Layer 7 of a small transformer language model trained on English Wikipedia (22 layers, counted from 0, width 96). Numbers have three digits each and are written without spaces.
A neuron's activation on a vector x is GELU(weights . x + bias), where the dot is the dot product.

Input weights of the MLP neurons that the questions are about. A number n stands for (n - 500) times 0.00087.
n21 (bias -0.145): 476622486535431616670435474603382587291611457465402456514751588503479345308487389408369735598384445493493283255511401595629515432588580511433396397471456509553548565525689310335306440500472715687264343477402410719796415444537461257549544474519504557184663482329423607643280713643435611435
n32 (bias -0.097): 508429660443467631506485506540567409452459598489547390331549493382280470630306616343360592423459616719477389445480484292465436489441553547707532363379469658589658703474543444400541552488477518456460564404575740469617737290485775435326631516529512526452333543388605511530554444497511436403
n37 (bias -0.217): 496547405561446632622538227480656530258577573352578592463653534634608607629459303573412570512364652578478408537470436287399488537819636687594577640523472693771836681713517492642492559522507522496461551674578551191791544534026707625372592521513601436603382259373602677510526554630514429387
n42 (bias -0.174): 500385395672506671722630283465537322439680376641535573600666769435586527527423495613230435434399500574611318423383465489496454433503642520558651599362478285671653693420520375653456404522468327461485677383350483332766544737570368363319319432533596293533418530473601842567479589576196357496
n84 (bias -0.016): 541510290544511609614531424500775458510465595367506315476603731456569637543525539504341540422514529676464372406507320503378454619595732432426594706452454361557640578656420504524480521503591655468514507575414504480763535553436365337093510549460585277444449422435381816456480451569483352475
n86 (bias -0.201): 524602591345386518633327388670454436337292714552650532416579486604275562431732576310668559522284561468723246475604473491916661477570508129399191397551576622641621238426271684644559504467472529448395670292290902550535686511550782473447363531538424370565343188680684527471437534440257371680
n122 (bias -0.133): 419451432465489520659435308584600542467637465540568774457474540747391602584548459334245357436240535548614408465578527478378567258808641458433396531533484524526517450595370500477478500397766314463253504235324622551551669692494550663325460513513618321595379577395311588488492580515514432646
n135 (bias -0.217): 333496555335396561744627556535421367600534559482503599370511488600432394684447388314465754592361356308482426410640253393707760435370522512500614554365527663580577693599434500627329549618615402462477651190620455400560259334531739608695692573565544380492390381483539635431416477812253518457
n178 (bias -0.126): 329529566373393623705773635607577614631610264454282456410342372389442426378570457443582535405500626188510441391434428493638563509568571586329605425497444518665600409352512307570281279566477644443609479709421462576591347465621456547648517555437309450290633533531556613509512672527358650504
n233 (bias -0.262): 360434598413436523635762583470281772352631696648352644384563424792413459176796577294441613352395403382643265369417577162588538500493403538437485560512603553698430351555471554391589400603604528390592567292610527423580488395541799668335390529616299251566317612405430518531500635405304739410
n278 (bias -0.082): 388405362655522605579456493424547530483287316366570484378521625531638503454203539562456428439404395339428197386245359438483472475595462623507602678617366487610513695723494343666435535436500415452635401608346562545660525660442445330443649475778493514683401506609467491473425554838469571438
n306 (bias -0.169): 362705429383397616621374485496536503390490523575341338475714544483256362549346495526724659704359500435576529468688420362708698565446395511321401504435587467519697460244373363419478567443459672684421489375429667496618770368482492590619569441642231389330789382379381734537413517507380600619
n357 (bias -0.125): 340408473419460523605396338429640519508252603398430480405587778794368656481469479480849573434404604559524538328713566125645690410573437584660380509500506516548596412281383505511471522549536363539660491386449524098500647565450706562155428500660504338541118589553476523666443600920473380678
n360 (bias -0.085): 503579420322485543599372435548732424385571536279589680449402575617421547632358508459495603711424494520397357470521452398300481503479735439500544494436385580719547570521461336339363509584520712414547405366569383620772536373490707537500580528661567415620504555497547486671461646444442440441
n381 (bias -0.133): 330213523368444515599598597615358612546633357655434631392434648449586478541620473356321423537240453454382214514603411772618551472604493667377508363546505468672379619459225563418497489428678670596500507680576674475467464605506624316626521545632336364592614626500612459548379400436384507687

Each question shows a token from some text and the vector x that enters the MLP there. A number n stands for (n - 500) times 0.011.

"low": 651604451501489469352497751638422376674490586528725471537563429374502509459523433456515444575529399588552576593456581574455472619547487460623428494563480525321557318596412593583652578548417576452641545523474515566407483604491476495557507494470567672517519479548553224288495461476515558483
Which of these neurons fires most? n86

" four": 595665493484495397452508427453365479560503394506733544456569505363500373526472481462560481648530555560562547607478588503487367496545534416554471538523476535495526419643454577285555546487404580419566463648489494560400530586491605512578461495413453497581495507662554503392657469424502503561
Which of these neurons fires most? n86

" or": 645401614527497416371440520550526506613500493444446607488405534595488547633543516500614419513479518615421504696560625574413637381399486575481477535624469531395491491551454578454443728457578462326620434565505460533231490585493507534478508495534662580519504525476520322513542493478543444573
The three highest activations, in order: n122, n357, n381

" 24": 558465498404500450517468600536522578541542456466725400443480527346577562491449468544578454634557521375450501538441572545500423511488626565528518518421451471500499557522478557417605605455450569494521466577447457567495493569493570420529560496458383507534678506570551434272626504412529444488
Which of these neurons fires most? n381

" part": 604564516446492461430544514466661520635462471564579419543443513261481444584443525528509492536467516572592586766475459600522478606391478351603472469537492541259640467510468594362523690289307653429613441507538532489306533518493488720645489495479490598550581487587469499406601453448471385574
Which neuron fires most, and how strongly? n306, at about 0.23

"A": 496541583599497473461490898567468589499577487637526564539467448424477523306501484467334416540579510452501678521485703496372348380482480518548500562442488457473500490515677464490373652476351460344608499444497538500511506571490489621409585496468463562568637490506553479455643504414506588526
Which neuron fires most, and how strongly? n233, at about 0.22

"6": 562410517458500444543438754678440442431497457526808563503525529432556539470454452483425405564506473512343477571468559532369428555478649572521506542475443470520431561485618495509542461458487448426661545633544484530497498555493484408512548496475508597537593557562561352364546491424554416513
The three highest activations, in order: n381, n278, n360

" vote": 545495456492497411484486448420552437707669535554608478536516390434502416633493494542577483606541413585512665598475462602448418510345541473607448508556460490289701485399441538505456433370500509601550395525525555570320494461493499669548512496403393601566712486427466499440748475351598511479
Which of these neurons fires most? n306

"|": 608552591561503455670526721542467540535478521619491413515543515537570592384535483512453490440545504568594507533433650499411470539456455360471449486494462510381431473576524449399468589464318472390512554540486453475481507538492548502541494497403454593546563512463519507382515553389493560498
Which neuron fires most, and how strongly? n233, at about 0.34

"E": 533469487556499454352531394566594475517606525596668546526518534425494506445494519522353394501569470560509724549451652488366286592451541545654538559356506433437486558629667524510606553610387490323655517512518507447505457541492320538396473496442532544517463502547507483396705491406524542398
Which of these neurons fires most? n42

"e": 467567448622497457152487373471555543496491480509892604479558566515524630474516491496538416527518474641418488584464588477400374625358504517563508487478501511490452556767527443490499618553482601430514448582497466459510517605492463478455530496392552675502452500611506219435567527429526438399
Which neuron fires most, and how strongly? n278, at about 0.61

" the": 505503569465498442510526655672485593548557549520596402497561472579507521519471494463360507541514491524495495603476652477398325580540453454565508521618464564519386494555451591396324577490451556355623535625450496522419532583492606468400477494454518535546471489694593318461594494515474481503
Which of these neurons fires most? n381

" C": 522461481532496492417571646708604539515578491595492477480425590397492633482547470467492397509474608475378599622498552501504493528467505549672524476321535477478521428549520567426455561349297544429539562616490478406478538707491437548600600495354560458576469518570403484440536512418463465518
Which neuron fires most, and how strongly? n381, at about 0.14

" a": 536580465504501459472506625482474708472655493584533588465568424523506499515513468488444468517483455454483464642516587539409443496449490509524486549553493518458446437645518598350569629491565552324600576587486413570405526602493506594413485495342547458572478489654458370301575491416488465603
Which neuron fires most, and how strongly? n233, at about 0.7

" ": 559576449516501425416521636424545497505512483482549443528430514376639597544511475543479437552498522538350633553520527564350422568532478493498525555540530502363537498564495595440445650256496531359491434550568473535432492496493435537460549496491657438509553489561509483412542464407527440524
Which of these neurons fires most? n84

" H": 537555548508496468373488561680600589550522535537409321531447492397478745592484449493485468574519558486531555535469697550525473508561519484626504475316530476358532521496619567420416641347464541728414472568437440463457559621491493510580556495389524473489693480401418452516530514363498486490
Which neuron fires most, and how strongly? n306, at about 0.33

"s": 490580473588501447163532436605569521545559525512716584483409436400491754610510439498456553539488564546494590614508597507350401524452504506530507517516475484454631626676629545388635509432383466351476367540528447477402537470494301687465522496451670683502501516515391375486438498530533368469
Which neuron fires most, and how strongly? n37, at about 0.38

":": 475558518535502480483555550413506440633403497538577342522492500542529526447403471507613471499565547629405720556542526477467444473377484376533498501539439502483436568581544553475507618529441568254493507520531421451510511494492556612398565495404699566532437494654471470560543520561546490450
The three highest activations, in order: n357, n32, n84

" so": 568552693572500465276417454545644303400572423481692637432549536381483433599542495513560473522486531582536497594556647487356417483547475433469528519465510531485407530506450464453470729310616588406339441552471505488384490649492548583504458496401588539574597538626606381515605508329473453588
Which of these neurons fires most? n122

"a": 553547449571491504238467653448466679435478482477864547485461525507509627585463464516522365605572508521475571626549549519449412423439514645635465435503501498516391490587441483475372650479408535535621483486500457480549516563491440538448607495526486684541478528618473241428568528455469534479
The two highest activations, in order: n278, n360

" and": 543388521506500427519421686637515395551540533482547426442412509550501576624473510502564476472523542569463531595505619520456564460544505618471500536664445528320441516585472538491337709522496479402582495594431500555288519633492498468433458495560750566517543488451512355502543485516521508508
Which of these neurons fires most? n278

" of": 431501561523502445487539764581497459700476490523551470462418542402477552614519447499543504524520494465498536583441550514528485458356488510607497494564433489383607477526470568527311794473461476319621549439502474415290500492493637671505536496565721553579518469576506365420616498517501492543
Which of these neurons fires most? n135

"S": 633549434671495512392484486631611521587547464597553557472494578307491552640525454477399367502506621513477644652402584540444362495446532515634516531376488438444530573636690542459523571509279493312698459539454491458512496644492377528463535495477596586465444542578476539422575487437427493458
The two highest activations, in order: n42, n84

"se": 599555406576493489277514674602557571416378489519745536493570533360496537556472478452448443532493556700416352623513670476451420564453528518648478433557491542419423548690535452439520557401448501441681445704559496504420522570491460424503585494390573680518418546511525251528523478498513432485
The two highest activations, in order: n32, n278

",": 605465497484504410503472573637562537415457487461501496469453542493508589517520492508502502486569560443387681577540564509395514542489562497422525529551416497395547462651587552494453606523377475390467608579432453521507507503493471584530518496435883476480581487477426397511486504520548428448
Which of these neurons fires most? n84

"ke": 626565415540493474230435589625458377525403572457692601526571518391511498549463440474497495592540505613440509651437552574454486669479509536648474499545479529301419558602626537491514495648449506504610505496429458571481561584491488412593531495396665647458393509477438155474543499415532518435
Which of these neurons fires most? n32